Layer 13 of a small transformer language model trained on English Wikipedia (17 layers, counted from 0, width 128). Numbers have three digits each and are written without spaces.
Take only the direct path to the model's output, skipping the later layers: a vector added to the residual stream pushes a token's score in proportion to its dot product with that token's output vector.

Output vectors of the tokens that the questions are about. A number n stands for (n - 500) times 0.0023.
" new": 376448314397600477385532625373484693405489465478551358621561604464458449432483585473379494477449603308633557317555611631546463580625420511655613453365566428381510533434536384422357423555359399606508588348361401400699474453568574657409530274477576670554565358475421562595489657380427502578566495333600517412517534445474696387506614498480452570553452645485638498528404519541447788615539
"ker": 463541518198312517231669817723741457557555697657498376367370532408702438487587630349721441417657635441374671394445426435737618332464603374377534631400575403527517510436634602240651448634479375426559167605708347604462568797574815461412549355611442466514646391530309453679355455464449530363317377347506622564165488499540410542639487506296268645484476449411756433407465801430653522369506
" Air": 695543277323544589333580432343465644436449477440515516572259602444389664478662519490482446418482686632451495543561269397382548491263414454351393656483705786420438698691468508371723403443576467630616533375494622533629351688700476580433531563404279382550556587384303554661390429368416495509434658327561531276443463569571530513465807530462562561407653644415454430502365402705553475390649
" episode": 391886347359685373516406533503421640392620466487434153387519553459651357420307426438449482533453532475897517227400610334374451468615522487661378615453752605403683089582743778369339498505503735600576547421553585541681551496354568436437436462450404295635565420448380340558678703810466468461704364638473558547544559509580609551696596550449121554572293578310779527483476418305471408301503
" previous": 550435442469525613435694553542423509461665293509579402679612674535468564377286546315462293493436593408557462425500660555397593538569346473530589382507429770418791567363608516452441593549422582570245581525411526459739431431618493576381468523490614514486654459483362537470667590249366476458589165438512397486575453289582413326600470591342363489686493478475761599539599571578417406641402
" married": 533566407421526443653515648766487346435400367282603533487315430602707345491456314369658284443511659511770561270460498651709240417502671507660389515489434321295587470437402330656623649498523473694233538656461473370690394485386410616621369330462259572295383342597253175584679452308520518662749680433673349781457643507671695609714387769346379755341263413597515465579720843403448491604421
".": 377413537436420590458501437466374641606491459528539576357647374551520654554344518513379596584700399425525679509540604807498687403395419677522605618621470410498295377495295300831477591418392495180353551633585474709256681420565342677536455577329443473495586543462519527344478290613544493480321464594594406618343410431440518229617561467407480508562556717411498665615699320511626353550475
"⁄": 669705265328438531403144446541469644397587426491513285617487639517578525465491171428746341175499558509329572713496648673401631396617840369374320607667536266298410387603538589725680495719299429832356446294525580428402482612513291710375463162265185632626547413534415244628639770663344466543605594491613409436283586367764666835643412628321453614487491591467564104438604701529371474776647
" Council": 491367376379625557451430619279498369378579681245622567538287769468315484548405536412519469477563759579515599387513599430412226552658561333509435416466575413623426578412482492353591397344505512521378659506565516534522545785338592716267357337551432576672382491814585475525387467358570475491407481565589641466574572277758610611469600555452596509482541721464622432584342488363526271589495
" Museum": 556589592401785398474481416454470342322412538366469405382324704495483655459477518479530420261474695533628290552633556538564234420284460557530374406603715299480421514437838634529825366344587630630330489339688525442437503608318535538193614502597279485586601445459428311693405531467442499499547541481597675271521326529675487658605573476515625686401492832486530413846306436698321459552423
"wood": 549559242201546597540380635408690363392664373460451393280656483351688470500542243658611399368613538551440421434383463411319295544711648424629554693619654492252675623889722583565635515558396501257473384386694714396367501701472415414282644245433334415550751408736389469879488472469556497466463579349524477360313386588363459703683577404332559868527532364526481461465616361555496556638337
")": 365619650436335572624464524533368545573604377561558654487395444336364605591380583684547588711360425529399448559514577545601647584534274431357538702605492344340766367676566742250553398460352371347255596392491477615455530339448403689619530697492728385643408488520388208453456469527533472701393373449620428679583407669558732512729354582632503398430611438534333265344326609646536378473338
"ities": 329312303508319590364163431537641560548389768305720425520430618535720528404610429564612266512336685748631366524740307668204426516547562199762504387030743532661531323537395480819538324815271410602467629424638637512611676431337906593349592443435578485606242470692522277618557242579436509303424325620209569387600282560598381779767708394584413432472586855584430277383568667440475304602448

Output weights of attention head 6. The head adds the sum of these rows, row i times number i of z. A number n stands for (n - 500) times 0.004.
o0: 449593474550768655519643563419429480633531417638492457402332536597294374261462475556727500693633512565273553329298402519473489597420585565324628518515576314468597767481375465390651507514552511360244568673509537250371547654627455615404606596273397475770215654284526468371707404424480684496320744386526416641620421398333429551489625756443594455548378396497446532219536497671553631636351
o1: 601604529578770304374385530412542649693568408404764389193479394692376608658525634551587523350536452424549574402508733438466594327572225338360456211439559655430615500627461649679446587671613595410276545694255478476453507531412528610595444452439610617551458449575511614433577424514517469409337627421463670432473166309132416493447514399545567552629647504469641544706619311579327398492592
o2: 352463510625713407584439547391567616356412334428555449559444534697534445337760486594446367623534489496543436662239590409756369321424523613641360580692418331344592407518345273446715344404521570482625529518653496503517507534353493639413424399582691707443503548118436526503577555486452247393587596486440318492566507337488468466697595558443489518662573554659627508620436621305392782339446
o3: 416689485433412353329510716511486371610493418390504550377615387404612259790591457437771326420524591279402500417570594721572664467564405504519635361478414333615485602852407567448638555291416701530470300444428260605609590539409545551409297750496436653589434621428437409433524369274510557387715459252623646540531476465504594698464507770609478548456559375609378340317432576382617589666394
o4: 523475184684481375637266550446743402828797418329549404598651512408530680438316312354361563583526466483415581637400602476430697608664584445516543540566399604470789250386513458632537342542566428549739504447220372398737663385450387380397296317362660546311773503566367453423533517617274743413448447447468496300417730635482533539601434561431313363612424342375711755608599519470537372404707
o5: 638349461594537533477464532597552533572562451453207549466540616504576464435645393609305533367309286517528624469296323368633334559616369248396643531343547516537559364663611732574407508651578638675678703682262539452461341670440485391537822628539556428374356281534543487618432355489415882504479559496591500411630899529667585569617345453373440335378368526633492107500559616433420702202208
o6: 669375357413261469729572670509563522492492324784712509391566615686411561441444464429243336403496686540458346447138551590405378562542213613674487745629504517309326308127656596510637118461299472496416336525415409371500568417622391513590855492706597715419531514512546513429688386304605652537611650584633488478436430500588676339500353414626433608570475599352615674483660289553740446487393
o7: 309484548486532599325575735384380674324455570528350496613532375425496325531508602544505578447609576691519496599449419392648595478462543573523392611635430571472507535557398216399446504243441408371613394632543407412445590583280132420610765415512320579620567449580248504503544368525469764360685745797605489666643365248462642340655522435504447418668678442266345363481596594588668607391571
o8: 365581390532535577589331690366444339519569507559455731268357461478657449465600750524572383552645631633534571493550514474544278555489468756500412588453396370612515308459686480509265595549506535613421394789593608511430575284359517373356479750512595564321412270518470528466534494597750411394476803492664308673558433402645426489489525403587515441418537350684577200588313359504288696477220
o9: 678434434525507504516534400527535741393517553293479450467294439318524555363588391516670562588597536423202564689648381552606701596458681663462572493438393619447452465417539492645539606472526320542116701624479481584489313421511549599429581389302187701564507618468624567598385446363557432452204327466665556327442283476508675500629550427447752586630659357319615644569580203520686394426646
o10: 695439658657489441433404650536430450348341483543326715660683560383378643681452420675532508680614609475512395595500268651525454317763448557568206647432387402709473508781247587551419419360520697266587425429429609644477477479641236396637378678431588384621611450236563725418301510553578401600618421325524427821326496689426624454481399517476472594637411477600512386460244225583591311415511
o11: 589320603658440571503811342477592373477472404618533508668718536601403301300555416420671316454447440268580213390445444478607375619550507427488544489303622639733208524625582278712352367623692561637489694670393620440419420611472384380532443363533531615487571584420496504503660455540670172552496383530541454504178758393408483453341659643485591511324548612462461657554560330572592537313664
o12: 566364443462586514639645594365548596589473336550488549511802438428473420517512443512610640585563578343133566596455596601467521471541372416493772360405365467449562374438530423261616529575617548610749386434450410476411794573307639500586561493404526305450486407633562616467520553300461367650473496710620293590440442748674454747294253271331456475801496462483294527578446500473485607523369
o13: 683580474489547576516413579686384374347362633454590619470547339492587472486496403467616468604438471500578570459320540599634440347492431388527422152437293377388619565314440545437333455439557649383361629488561454648349678877311647329398699743292806526544587470515539496577486276634549592421574844364612676512448699581671458444714238442348589412554614566419520331449422631496149487624493
o14: 642614531421281378403718640646548425576413479762570675611618391484458532426281401701527598636186303453417511485565596597316438691504560523725647527630409696607594446635447554251386408375347493425310440393531719581407526190563599350615411360552484459711537638333654321368643581333564323627210354520429628445504380545728613328545560457500555324551578391223561648326504605696524276753436
o15: 604683615283697396357267398757465403545443305429366439579476605555453349426557418598505542565492696234467493632504404297460432507396573415582170496511629420366449562644573446534595335366513347615493493489726380500338504322573586714549497536646511440660517318306463586593580638553500397407630541481754740409534686623304609514377416329489811592577496359621296591560696619465534412363444
o16: 543676651375628241538524322570606429450472400563542430434465271609682579540257646484474480676577460305462561537379465444321765414282407737569580530489545414542418314557390365244609526888425614565409519557419433514614438555226465420568337585579634493573348780732523464609452490871381437706262511546421352532457544488425541474561457488599386654687537561438492484496391507400355611375589
o17: 614316764741504792449478453467720572533378564522179442484320603496522529628783500538423454462457762731520519480412342293507355548594370504434263437613314432413544618358550479618421614206685192403613309419312432360697632580587117252489390655598570550555432583593407517445526541605562347614517621724512650539658377534527457633315539496451662464496274642647363215537349548568557720487519
o18: 683280288438629432436604635578463481449404630650600634189658445736496477466167406412653384487585515582569411503474466436487658372617653584691685539573687543301407515598455572496396595642394582424598562424492235584581452413337547443626541436488478628409351559507727458383617444611412247334673612314486332349593443575324490437314293594638580478740447407516630380397700513630434492485469
o19: 508392567637534310362585327270503371353483525507340537479399284794589569449580440569450372389620577625384435293608561653375606675390404510485627461297497629382238481689316405454374468486656626551413529496644582605546472636391450592303470756456529693212571395524608607546490488535487586310411424474680349519429591492444386608597521434540446547342507548556481608718535470813716339552753
o20: 446622475556220711400540644553472353414520429537581549643479416525472477496418536586530435524437816552493681450382335413373350267705396280728477619681558493696310677515492365569572396325624587663489433478462675490396599650441521558517328344666474560261528365588452399507301437401493572532590643315588438429322655389708474599518398667681518237679344500560504323297410490481556736553709
o21: 656226518440433511573578165527563500345390599352479469630375723437508429795554363551413415503420353601417514551430430463503456548564563597253385463597397533291448633590577531587588511402352511624717666399661622388401615308570486386461339445504439397526346666561455555587534408389248615351464325575686628664523590473355644641546432685406721593670695404704420185714472565678481500299465
o22: 444617552430460397533494340739450678464399313493559125445576420447557577350484253545674643576542676477660453599500678476519393528640447255619285569596294444665489522323892452517743462460781597361535543500544493414331517593610484291463397521593486500419434624476426485465471358490449357503700528635652516303544511681488367411422615603600411433542347352577609443391579575440589546511520
o23: 602297308476561480454523471645589511471680670410532493680497538507636668504601662623082598436278612453701342535500469564238528654419685405596481511518362622466597530281534462542556411629735390679489244620628320503486350271514463623421544386867614379359636515483631458385411444469579475610310591478424537516440297511573282388451569594507431493493396351510507729470252417419559678447583
o24: 590257456356546546478425470399518480861531356420513387412313572601394314245896482612588547613720532753492511599351599601555426391546407376411617381500416624528586504443642579527609866344513500443170412614573474390544365401582359556450578485304581446232383445435610380695616558609285405485613530450644652846383428425550340482576677545401576568425541630524387281426593650492331504598489
o25: 593715538724520524600633366397436413638467648589338600635337432386285441580540455667755359567396534438511493549478436398562531404348486573489405489531358486286603721669255466517460566393556638478493655374492404493374503192503583591729564546268347432529393723723482515561283457579277645601458368417507270665485459537401696642524418430623396272393585363461588515449599632583634582493578
o26: 368550393615454659449500597608307415439771578645496246703361492536448511471527535329749496598652487517678584660575451389537433508627367290447087540328586568508552327484420690349413547259517359520557581431683424353457667576367737483500477655562775585376307600585649427646759724267569743626599621284403421569504564631352467601403296592768553432340579242445256155446392493509422474492450
o27: 413424583618472276457610673575583562493581506618768413407384726518457437435496514442404591466516492401426507486477411283413525489675587390623809536383632427658719492467713369333598400425684400374643448559300729637504613358369459508514253579585489384513593444740647422556536503330652577740570651493504531232458558335366398454437602179319360682456370486400677480346582395426340420515660
o28: 664473292500644714313514530274577626697531507263492404308580553552556578500384652540300519671480595307406684322492535390507646404436641687568333515514624433566556465646329696635554606444419673639369508575712626486471432645511302532423350478422276575658395522532463725783429446385652610602444459440541413412281410363417426691532643355541444136507570283609397540534428558318610378345588
o29: 345517369677576462620859529645492517221537486459688575524421427343648750457329504594467336632687547635337527402404598803696524532373496656595573456586395528330363703655542598462679769587552328272305553577344737443480368662328210740553492472366451523408481538508464333606368455601547370591388455676455515417458346140320355496756256377300349504508516620493546452649288593637602531542362
o30: 749693597435450493236596510632386672519598460423487547629242475304431645496504588488417401560574419623439698607469390526403600459358712390566476269540496587244564436405524388722437515351500844542626561557789312596511577528539461657232436721529430707569603545533637536390565532482469596389605299412606560500316508540399401364282417496542359330308451870410379520570298566472577351641478
o31: 354259414504539241406317520547324616465658540342525484407660634648053448599398396464369591468459573479462362441460729485479355451481601592411675272367504545386288480792460424357543612329431608546500284657483591389661295488478571452579353571685547474513668539540267621710465415607576591675545393596737500676374572484657517607573398525562450614379346573361469516477643528658539971488489

Each question shows a token from some text and the vector z that the head gathered there. A number n stands for (n - 500) times 0.0073.

" lead": 553520476475583559549449448441550471465441512450499431465486453548453567429484519579609471540489
Pushed up most: " episode"

" in": 557582483432490564556374533616322507365454531405557305445462438644413498502423404619636672386552
Which three tokens does it push up most, strongest first? " previous", "wood", "."

"d": 502478491538484521587530466458461464453445476496472501498440498510511510403488547553543480507443
Which three tokens does it push up most, strongest first? " episode", "ker", " new"

"u": 333547550485634576625611526466434453544481524430513548412407527495380530419442519516564471525560
Which three tokens does it push up most, strongest first? " episode", " new", " previous"

" of": 517502529597530569517533542502437385530539565469501385415473485517452443436481540628555592492462
Which of these tokens does it push down most? " Air"

" 1": 501459487598455583581555564339589444450453444499505575453425588497518499445430506558551478600483
Which of these tokens does it push down most? "."

"==": 529516512523484544595571529490512452461512513481499475475415488583472518481479528530530466508512
Pushed up most: ")"

".": 552508554649529509566484536463439444526551592515469485422440525500513470438410561574555500525449
Which two tokens does it push up most, strongest first? "ker", ")"

"wi": 498541486475536512545560470523519467560549520559484465424488476564549474574450498604532532450466
Pushed up most: "wood"

"s": 495513513431481550612567512512396427503492414524482405469480528675419512531508458568620540470510
Pushed up most: "wood"

" at": 627643523443257605515544451621360448405468479656453453356419355737492525361335228619537636365588
Pushed up most: " Museum"

"ly": 531469443561492578601601495471539381484516541442410531356414518536539466447431583591598457518427
Which of these tokens does it push down most? "."

"gra": 420542489516513517596530489476551489537421526470513562395408496557481510454424461494540512434533
Pushed up most: " new"

"ic": 562550517543548511597605493523497426572558509454556409464387468559423482477533483495515484499517
Pushed up most: ")"

" and": 529522493534547510558431438558445516463527542473450435487491466576399540445430462581539505570508
Pushed up most: " previous"

" office": 496611560451414516687397477546384365381581496447523449414505547506423681428532495534604546501606
Pushed up most: " Museum"

" a": 520422630576445486583512434528414568426517465533473406409545520505437565444439474629576474563538
Which of these tokens does it push down most? ")"

" ": 647531407276536609423383614393343524320451548412658444353519492500335577553396520445623502420542
Which two tokens does it push up most, strongest first? "ities", " episode"

" she": 516482478577486584608514522483540437460497521498432517448473518526492504411435530577585435555456
Which two tokens does it push up most, strongest first? " Council", "ker"

"fe": 520450593452493561646471432483540515472520599496462376498483539506468559473486480615503469513521
Which three tokens does it push up most, strongest first? " previous", " new", " episode"

"gar": 533481514559426580600546511458513438413529500492462516443487577533475514473456494571533482540505
Which of these tokens does it push down most? "."

" G": 542492493558481530532555495514505441498508510475510452462403486549470480453476508521543449533497
Which two tokens does it push up most, strongest first? ")", "ker"

"com": 503446550585514582497534490505375465460532505486468398403500486532418524486463536628572530466454
Pushed up most: "ker"

" T": 578530579482381417648488514611438416450647526536418382511507530539438631491417401538534480487540
Pushed up most: " Museum"

" the": 521505550626387530565515526427478465421544460477548533475456586463477509508503452575575504530519
Pushed up most: " married"

" member": 499554504457506580639515531508453412430540448490435522464467594566537534434486528545564477536545
Pushed up most: " Council"

" st": 611607552350529481540470505569414496399495461428520440521494450516368500596521440586555557364434
Pushed up most: "."

"ing": 535488480564507594580531480516482430471522545458439465392446528560471486423446528598597481550467
Which three tokens does it push up most, strongest first? " Council", "ker", ")"

" may": 449499508536594593570673410546395451481527456465529313486484491651375489419476424560652478498503
Pushed up most: "⁄"

"W": 454506506508520554586581497431488427458468499500467568441443560544495488409457556587564442516524
Pushed up most: " episode"

"th": 488512498484524543559545510493466422497494490518492439460452506607476516499466490584597497500496
Pushed up most: "wood"

" S": 515543566551460447673501573578469400478572529479433416450506532481449525478415397492543501520554
Which two tokens does it push up most, strongest first? ".", " Museum"

"age": 663594497399504557458443558428405484427465484484620436479512476626316510593419494422596504452656
Which of these tokens does it push down most? "ker"

"dy": 554484456575523627582533512519497498511508546438457488434427521573445479438403493604612469520518
Pushed up most: " Council"

" Pla": 535496440554478556585599476470541408505506548475442508366428499519527462476440551587566464490447
Which two tokens does it push up most, strongest first? ")", "ker"

"c": 512526486583490564596523547475499401488497533517448458450458511535483479403474571584531462544475
Pushed up most: ")"

" more": 514524495562552536562543542514475373531534587486493407426470492548486445433480552626533575521464
Which of these tokens does it push down most? " Air"

",": 497481528584557611584544484510452479471526532488491443400454531558458482456435471601547463492497
Which two tokens does it push up most, strongest first? "ker", " episode"

"st": 564504664677277477580444555512407504404605465499599428471489642428406506557557399640621550503591
Pushed up most: " married"

" been": 523487485547530560545506486517498471474456501490478488472500489587474504482471481571561505532501
Which three tokens does it push up most, strongest first? " Air", "wood", " Council"